Layer 4 of a small transformer language model trained on English Wikipedia (23 layers, counted from 0, width 96). Numbers have three digits each and are written without spaces.
A neuron's activation on a vector x is GELU(weights . x), where the dot is the dot product.
The model reads these tokens: " " " |" " " " |\n" "|" " " " |" " Liberal" " Democrat" "s" " hold" " |" " " " |" " Sw" "ing" " |" " " " |" " " " |\n\n" "Ch" "arl" "ton" " K" "ings" "\n" "|" " Party"

The vector x that enters this layer's MLP at each token. A number n stands for (n - 500) times 0.0061.
0 " ": 429538232294486402321377593648619389444725536451621582380609405770423640306542816632525637297378288697410662524338476316412593445629333481503565480321460325575383260334658623431385565253530446228758100529504616611728473750380589625585622602619451516401475343431609853427492560633733620292
1 " |": 347476287283431407276295572547739400450707454362577420332635290663445612371633795553400622287388318654483560520293540334414646529661453516441476520350441427608525228328811716404434697255583518231674256521659445648726549768423516668586584615601518594368531232355661798352453537698702618339
2 " ": 451622308258463379270364562546679350406732608433606424260610390663415743341636814637479657295352237593442444540303561382411674526734299556457437535361469414527500218390690682379461621254594535211645093505693464693702589660480482647483584566563566597366519277404589766446462573661650632360
3 " |\n": 384429261190459390313406561557745332497697469360560559289710329703334665337678759574469582368458324519396536603300450341359594539679351456495564566381510416691469258384694798423445655200574472315677275472678561621672590741441531686626592574519515609315481218440621770429471548648674626206
4 "|": 395441279357435379302316618495710326461719444388572475469621283647401588380632939628373584328391317539388607572334429429329693507648441407411430533323451478641602241359678724425392599221623516312651185541705436729724581702382457641704535576610594616351547294443629780409483488658696612290
5 " ": 458626305275490379285390552550661348407747615435586447284605386628399729353655828652506630289360226578440472537312582394404695532722342528468443531364441418507488173406690665376460591247651518243661089476722444688720547676465481679493575556576569581362496297408572752451424586655650637339
6 " |": 337470321293435405284303534564716384438704461362560421347629270616443608408658807570416598294381330648486574548276577365394663532670486498459491500350432409596484194358805695409456663250648500260702273488699436660753522777429489728603574647615502599358506264340616749346409543708686609311
7 " Liberal": 481412320240432351322407586593667314447681538441490435431769351718573722394756875620493596228323519613521584622242541398315568585641258532489432452333440430513446324441780823451267432257696406283427228353579418583707619771481463560679625503456381616431446360441573562542586493701804534404
8 " Democrat": 400507452226489393354323567579663442490711480445555427476703337725533645445755896608419629203317392598575525656202535374283669552641299494423467457447455516555376395503652762469274492253750317269489243489610507618743406735489415506660466455431482601352509303422630705424526578693833477300
9 "s": 449563412264474358259300564673770518439714546472465463447744302613489712240578753464463657314395200662405701564293518362313633572653355380501478440493532445465456304448715760489481494178579550377597208429743507544717544752524457693501483625649476551279497190428710675482400487725646549353
10 " hold": 499493479236398358366348371537601427461807566470522547405694434685478649520717825484323554167359377579616548609255677318332561626573336484563319413543414388605424264520692673533377493217610471329544294538629514603821478729522441665487511537523375511431351178471730705343591577777700597230
11 " |": 426508301293468400277290477613775409447742444416578415332656325624454566390655788570429567266372289703504558604294535392409659508608484525383499459421401432701516184364746725449414651252627444288685285491678433644766481774427506713595516568552480548324483246360680753369391531682714622353
12 " ": 503652332279476375297392521584706356410779608472618424261638424619421709338653839645492617264344192632448436581297549398403695502705319536412454517412429415600512176428661701413446577252618489256626102470693460693717545671472471695493541527531537540345483306406601747469413566636646641369
13 " |": 388481329288419412291294518602755398447715460381583391313653294619466593416651818559396589281367305703501550596266558369390656495656457506404504474386422427675489196377782735445454657260618463273660291478670443669751506784437478742606542630572465555341494274332648748365411540697685617327
14 " Sw": 403478287280423386299459382630714321446537658528599423525677311696406408411710942467501618280365282499469539595264536367346602609758249456653446535333637404546466324555671715531464554233675467435528099550662465677696672750471506729560544495439441499271560257398552702505431398680705634400
15 "ing": 403456315245404335246333498615600522402725575475514518381730366663509636387639843551390587272366326703494693451315588271347615541719271411458471498406571439503540310374680803539438524248715522284490216426700449666819544619566436766502509544551565584394455296455685652417410433875590551303
16 " |": 420487298287437423268319488620755410429737426396568395317657294632459561415664808581425589289376298720507550598296550385386649476640474508393485471401421447680521177377755750470434649264632446267667287471686452678745484758468492718608526595544476539325483248368653731352401545707690629343
17 " ": 505641329275459389287412520590692356393777595462606411253639402626426698356661851656490629280348193648453433579301557400389687479724315522413443527404438430591521171440667720435455579263621490241616104459699475719701544655501464690506547541519532527338479303420582728457420574655627645368
18 " |": 388472330283403420284309513608740401434709454376575376305651281622473587430660826564394598293370310718503540600263561372381651473676449496404499483381431438673498194393784747463459658270618461253650297468678460692736514770459468740619548643566459543335490273344634730357416541710666622324
19 " ": 487632345271440385295407527586680349393764608454609399246637397621435708367659862646475630281349198649449429580283562396388690473744304513418449534394443428589513181450684719435468586267613494231608111458695483728694561660498451698514558567531520528340482313412571728458429572660614642361
20 " |\n\n": 478422233350495370366410528578771368475665505377532615361687404752408530509718838548458501265447309546412569563249436389326686441712289406445564514441497339764539281450548787521453658165699456224683237436693539672712569799501555602560549550569479500312394262472557721388454529593624612240
21 "Ch": 398448165408331363359382574646687312513744596515620452449778351746506512533716858486477554217505338522441626590293507435382657535666233468465511362407568437559549247521736709515418343213647579251479149356738372616723486709421463660584571666558370549333495340535582694438463430651593681359
22 "arl": 254396437221504369286262542597823527581643577487542447293800362686426509551650975571585621303495275557420680449257557409365581433655488417528545554511530420538614352391639602524199478236679496383542182483708488626684484738582416606702538653400502570225502259461526640400389507623643596404
23 "ton": 347536409271472326332319539584716512498641530598485488412756361671447577474651841582560483263375357770461687539255477406295601540749386430430457449425571499511555232440640721591254540305678369224571129432717395604723420793641392564659508582553572571266389284495606638395429563723657526383
24 " K": 377526411313459424324350572644572323515641521497477552442635270629389482408773870599609740283501138497497544551178518419393682491711262503436523484457527414670586290531576653551438495267580452341523035491768384662693479759497486694594468529536441449270454337496632737489466457694697688342
25 "ings": 450489280258463363234266468664698487416616582471458545433742328655480545346598848527523580389286316683596690464371530303306679520739472339506505556495516426448575250429708792614438582222727604288539240353716517604737500751629421666483422573531509499251492337401610737467385417719618547299
26 "\n": 469417315267423436322418533610757405503717527399527537300689358661290666356700746627523509236512370561413592576323496446361710423679377434395523578445463367766487117510593847494376580308696461306671246443697502667685516703490508599627513433486463477273410302496604797394493588682662557185
27 "|": 485430292393392395324352571590708347506703493421540453403649294606431556435636942623417523327379289580428629605343445448322713432653461377365444533343405548742634188434650774496354620267665452279622189472746463736702483742392458629742498539572552489313516345432623771400455497601661608259
28 " Party": 519509354249422339286377592689676409426680577400464388506676365686599679337749853624509624278283343650562589511227505417262595424639442389446357539470417458507537305595760759474422585201788407288576218272643532643676524770446521701721373442503423554390383424537628599424520501610694464333

Each question shows the input weights of one neuron of the MLP. A number n stands for (n - 500) times 0.0022.

n18: 573531524379602536627582432455576382497660454316346490497475535476486415369514617762396527489381415738470530329490589656374470550549427643609527554515597560308493497497382484431846361645491494509509487424522309481333515536351713447519586710475559298454485677448453506629509527456555345458
On which token does it fire most? 5 " "

n147: 376408554634396481646524345576589509654605565542532545439521619571298611526452572679559398449488503297630452201384324513552506515458414635519518356443471472491490644530519606548494671436543574609497487529404416512579457388323674522421358625543652531464294571693494509382364579297395402609
On which token does it fire most? 20 " |\n\n"

n113: 543418484444507539442596417519423455511703529585430578611432524569615410438340477502409415502527479468451531540605459620498411576490562528455608502522431445474511479558386402502498587440416521362437459473356651479500529537470513504618644419419621417415540500539527521500535508515541463502
On which token does it fire most, and how strongly? 0 " ", at about 0.16

n221: 382522526538412629572526575517340552442559341484551528325529384461600693503562596588421403547547516572645624457533433477300409522560435478586523518505696481481439518488322481514654667644485416585546517586514537556304564624451453438517591434368337572500477390494489307370423508618590447587
On which token does it fire most? 8 " Democrat"

n118: 478414461500606621730403415539542376580682510479431570540638694406439434520473596372538349460545495322426516556643431486452641568413626602425428534437508481403465722471463631540554448505503418524642450316642434497495278613415592438514395436618441525409622573455560492497485497517463441413
On which three tokens does it fire most, strongest first? 27 "|", 21 "Ch", 20 " |\n\n"

n227: 597497299371695670561422537506452701506475526542453411432403468566467382565534556394603497571413394500419398515440616588234655475521540613538676594437692612490570509550283644658586544275503506555532554536357640399273564455487576423405598573429537568628396517493457443546665521481331494220
On which token does it fire most? 20 " |\n\n"

n62: 477251559476490510535703297596615389533313459596375463577560457574584629635453340307490454421569494417402390366480573374558534536544623657484527525444433536493483531424281497830535520364461186481590543391688612647538401677334414439618658455500379556630506578337510579551542423441601464557
On which token does it fire most, and how strongly? 20 " |\n\n", at about 0.52

n267: 503409464332426503371458503390380395555390494497573227231487671700590399556463439454480355576711567548504246576452503659526539359701494486490567497390616645527421709500605564615570595461236483425494538656497599626358668431727386436578592546391374537398644382551366347553620497605471493451
On which token does it fire most? 3 " |\n"

n90: 509564525547482409566545572542353598413553465567555633622649467413490472527484503448471574617438529257491466616456474481503329623506654589360461511373478447258598454307546406595541636480568424552541383317547660488454405627429671503396530553491546285483598597510695399440287655524440431367
On which token does it fire most? 25 "ings"

n265: 556475493319559576359574297608493482479647264554259511625514521450703283467471514627346566519419542568529656490539438448512705241527523638603520543365644511536462313537551384398635518510345420589422763552416544614597500391757425364646422351490486686308453581519629269466388470394534730482
On which token does it fire most, and how strongly? 16 " |", at about 0.17

n198: 544385556492567437534607400675606559417474542583484497655407521355472649585508290562657350592418404782546581617388537466490386343475575456341623638590492351485569587571509497292468555420398477591468470417314537532571563287482533572609332454497529607588370476500471485472513566459579366410
On which token does it fire most? 28 " Party"

n240: 569515585722414608255389426537528576613530569591466409552468746506570430322422477311575500595551598426576380406576397483405284392525591473420583575544423345573511373657500543558571507442524333737534369472543503422626558595394560523394310552494539737577307591536520676807359435480443383419
On which token does it fire most? 28 " Party"

n134: 319442451510621389659583521307674631489470539495398409620550508590363471623483476545584328561370535533661435476546426469503487634508400546563495607432324627492402448377408635377508459537420495413457577443481435479585550469440635645587626560396439438545467403559452443595562587427621326486
On which token does it fire most, and how strongly? 7 " Liberal", at about 1.3

n307: 486456584487482672459554582564590518751405452600635411366622542747457456362541255398416320658493343810551372534588411610488567371352612665284674523480464490475560453552240594370407605493410406473390697500298464617486613619444464351355440482359503318626493555439718585476510618451564561317
On which token does it fire most, and how strongly? 26 "\n", at about 0.13

n91: 394470369393520697462602451571380606345497429341476375626505424527473468731465430665531521588479569378631613478413416477515481566572613514466513405519487408531631522341393528552489536316497605484508435585550454631495606428478625376199523662377560378571566538648497506435607555570460534474
On which token does it fire most? 20 " |\n\n"

n217: 441643289550461622723578598424476547304437568369644369475561478393389491539540475418637573506352503462373518712409479487341566407452535547427368482362451647484533645424568391390537569579402615497425622467525533687377619574469433630434449553279515551363399580344494440290589630751500592568
On which token does it fire most? 18 " |"

n361: 598684610431188487528508632517441249600583574250373479637480396406431472500362406460369611441555549375500606488475739509482547630524737463550681519441736205479496397258619443623476275636549345389845672410451594508769484433389325285546384427681785421384531748674553488313433512319536346648
On which token does it fire most? 6 " |"

n367: 432445493588474515669756626452658391493549559589361463578469707414465642396451442605468285584535626709545344408507553579504627414683474435365574520569503500296611670382504478638713615370493310322527570765324309634525479567507617657645373629493405411191299450203386427420556463442444423552
On which token does it fire most? 23 "ton"

n162: 484561457515421436423500490692557568500544472605522471395416701567577503443474500584406446448558578426587435597463441536341535466560598387516441453477466385534294566437438393365580631531553456561360543645549432382346704495537351611561577492377459533653599438594632426454436473642482620599
On which three tokens does it fire most, strongest first? 10 " hold", 14 " Sw", 7 " Liberal"

n94: 527511644466513528518453461618430755515696530651446335578509639372459606462403314527625429420438512643471409641405539701382392367415508583358526356468446402509572494513554668528446442464410351515678550567442433458464664459558674561475457336536793330515451441361578592536481448310598428547
On which token does it fire most, and how strongly? 11 " |", at about 0.11

n120: 572409573517380459740510514485376569416569634376419529518448628455417326425435489546385328526604780471429549472134349591360490471507576576350432711559574525723662577447556244243372882605420554476453507606399620514652500648449324600329442470500447493454647444492650653542507341529608405641
On which three tokens does it fire most, strongest first? 4 "|", 1 " |", 27 "|"

n340: 370394411491448748687467618563571444356375483535526661369380519314492482388601562605559486556399611456368509282382717338377412580494526472584529509678388750469421533497596475650613583629491442506483481409497448679476470589395591580391344513370627599708377392554381416494542561497545478481
On which token does it fire most, and how strongly? 28 " Party", at about 0.17

n306: 519436579403592631483508481403490389559388443504545542470477515583688552531431506494427429467465509447624502530517473577395488545535544502474587396433470394410438395502464452567641485492510345574588394543401489545500542471498502536546533685451585563441506673516511552386543500533360421487
On which token does it fire most? 0 " "

n142: 539555469654597489430600556653633543391339448462490350532483645449344417689481296629589744458476379657366304507568552376670411468335592752395440426531380586340691438610363539689451318333507436483447537571457474672504794496597740706543410643251360552413564510477496619371546466676341413467
On which token does it fire most? 17 " "

n359: 616380482532716513456384403361405561442397462490436462420569606590409475448562411592432417457604377447497495564571444560532470401568565426561379446608556545285520510566448568581438563385519516370590572459487486603541631441532396466368585398461423586439488495825453452584701567566525551495
On which token does it fire most? 10 " hold"

n296: 568593318555417588298571463696503304383577288534483403483520422655526460485312358555368519556489512509651386494476583559516573579585476530506530503568566447452547432325414456567634680465362344428538449565438676445433679400562455339557563497326413597552478516539672402477646414438557464658
On which token does it fire most? 2 " "

n303: 416443581356613441485601709546425533476480536422497469571392631503583602559358497438497539391587536426403471562503597607480511554567589524348534383627637464347378471382512422731545443324605359602586565361467506757479524410612488545540436624595359572424574663254613567436459318421331653550
On which three tokens does it fire most, strongest first? 9 "s", 22 "arl", 21 "Ch"

n356: 583467570656833459500289630466443654254279518449422551513565429595411407441521390568500553443497510537531538444517604570522497437340601420611647497705392720466600387465538377445228383344381583694599565483546361523513660373453578576735551338644578400399314573551533430429464566470545670425
On which token does it fire most, and how strongly? 22 "arl", at about 0.25

n60: 628378555447314533572542466514466424437631547412579472489621492469522714548463367453595447412586654442534505444456558687551528511310555541495564546406515530486454607594637340413623484447515441429505461528341472590598519695579470435544536437657492305272420585403570404540599408459497401475
On which three tokens does it fire most, strongest first? 7 " Liberal", 28 " Party", 10 " hold"

n242: 391457627459641430414471540545406439589504537387382639780421407300686464560389578457490614604526568383398255676374599457440335423523503442438462654601525615473565539654549568465390544394528237711535566297405511630593348354493431725165521593530599500652449565526460626625466494599605390483
On which two tokens does it fire most, strongest first? 28 " Party", 8 " Democrat"

n328: 523563671434360650520489440583765556556421489308393443408517479567451421524444488480427598426705459607360368466476454442293528564419481515518577624419530523426310664358485316606569462423481448449381584411381470706463469620652509578597500506403743521466566578551376482500513610547426515656
On which token does it fire most, and how strongly? 22 "arl", at about 1.3

n164: 552429631435589366542500245327436485475575632529449509682588601596384482387392555595676338423500403512373553530552464567598491325302573610472563543380441643355442667593434385525380634550380582255548602484758465557497423650488376584525445385491551456441379497493413374532531460552582574572
On which two tokens does it fire most, strongest first? 23 "ton", 22 "arl"

n368: 527399412633522564434662344491438435500473462475425364558701530466605682739444456474509472441765400560648531549521434503448480403687478473509461564477415547386440471447311441561593745552413412494530494475397454381616512397343518342590673503517462635385385356664415512500478564568666440530
On which token does it fire most? 20 " |\n\n"

n316: 641523488456451551503590534452476456567631432357544474386521586383503297494301647558731362622729628459418503525560589438514437419584445314712421541512640581398319603252691538503488581570465400582541503345453471583558282432428474668509563391420503494482500322612605500546383718497373554481
On which three tokens does it fire most, strongest first? 3 " |\n", 22 "arl", 0 " "

n312: 657471552329607487607540416314454610516406599503530651333587662436526577483558567428487476677537621357386571651390503440447585611334553429442735630223497436481586630415573343643459378491465385537479546497538353516440597540192585570519364642384547652441636532503525506475368536365410673385
On which two tokens does it fire most, strongest first? 3 " |\n", 22 "arl"

n49: 449469402296571479553480530400328439397515596474334455523592624487370297599534303507351487442693530638440464373332450553541500632679566715582350538425525442607489428500542378525366364368687497658591521586568511613560463528340510460380373862537553416825606587544597414688457484312516531378
On which three tokens does it fire most, strongest first? 21 "Ch", 10 " hold", 6 " |"

n11: 559442517453457548606342663590416556714685505307423500578537447436500633610399415451354467394545494506304653316677683405338475535463648420524539575492579518554522480540509453615685506497670535503552476401403387555540534606656422421266518401494555508529594608490570340420484420465423593358
On which three tokens does it fire most, strongest first? 15 "ing", 25 "ings", 9 "s"

n165: 463495415493304516477670564436485539561532535470578553623497366488509580551401388353760390554503453495609550702626538459581555500420658395484419414437391445397341538492721487446456427439483562404592529604604489398559444505492574422497511558485365426490475553602652408601476419476414489428
On which token does it fire most? 21 "Ch"

n304: 425570666312644555463524295583626598576465594458482494509667424596561436536694465546569614576349522548520497438563512451417437273368641585551353266491552581500513588417665619481379309421382441555253660391491422377475586413550506562395589464540650394494562618561550355671531589374491401390
On which token does it fire most? 7 " Liberal"

n229: 485541482511506550718573506429488506599562511468446223572346617448638503623528567470488577467521570519595353614479262615409433427424528525488466650406710530494471447313513497519554293185570388515607640381460545596634494400653599491414444400422402675432315422633404571414556520537453596522
On which three tokens does it fire most, strongest first? 28 " Party", 8 " Democrat", 10 " hold"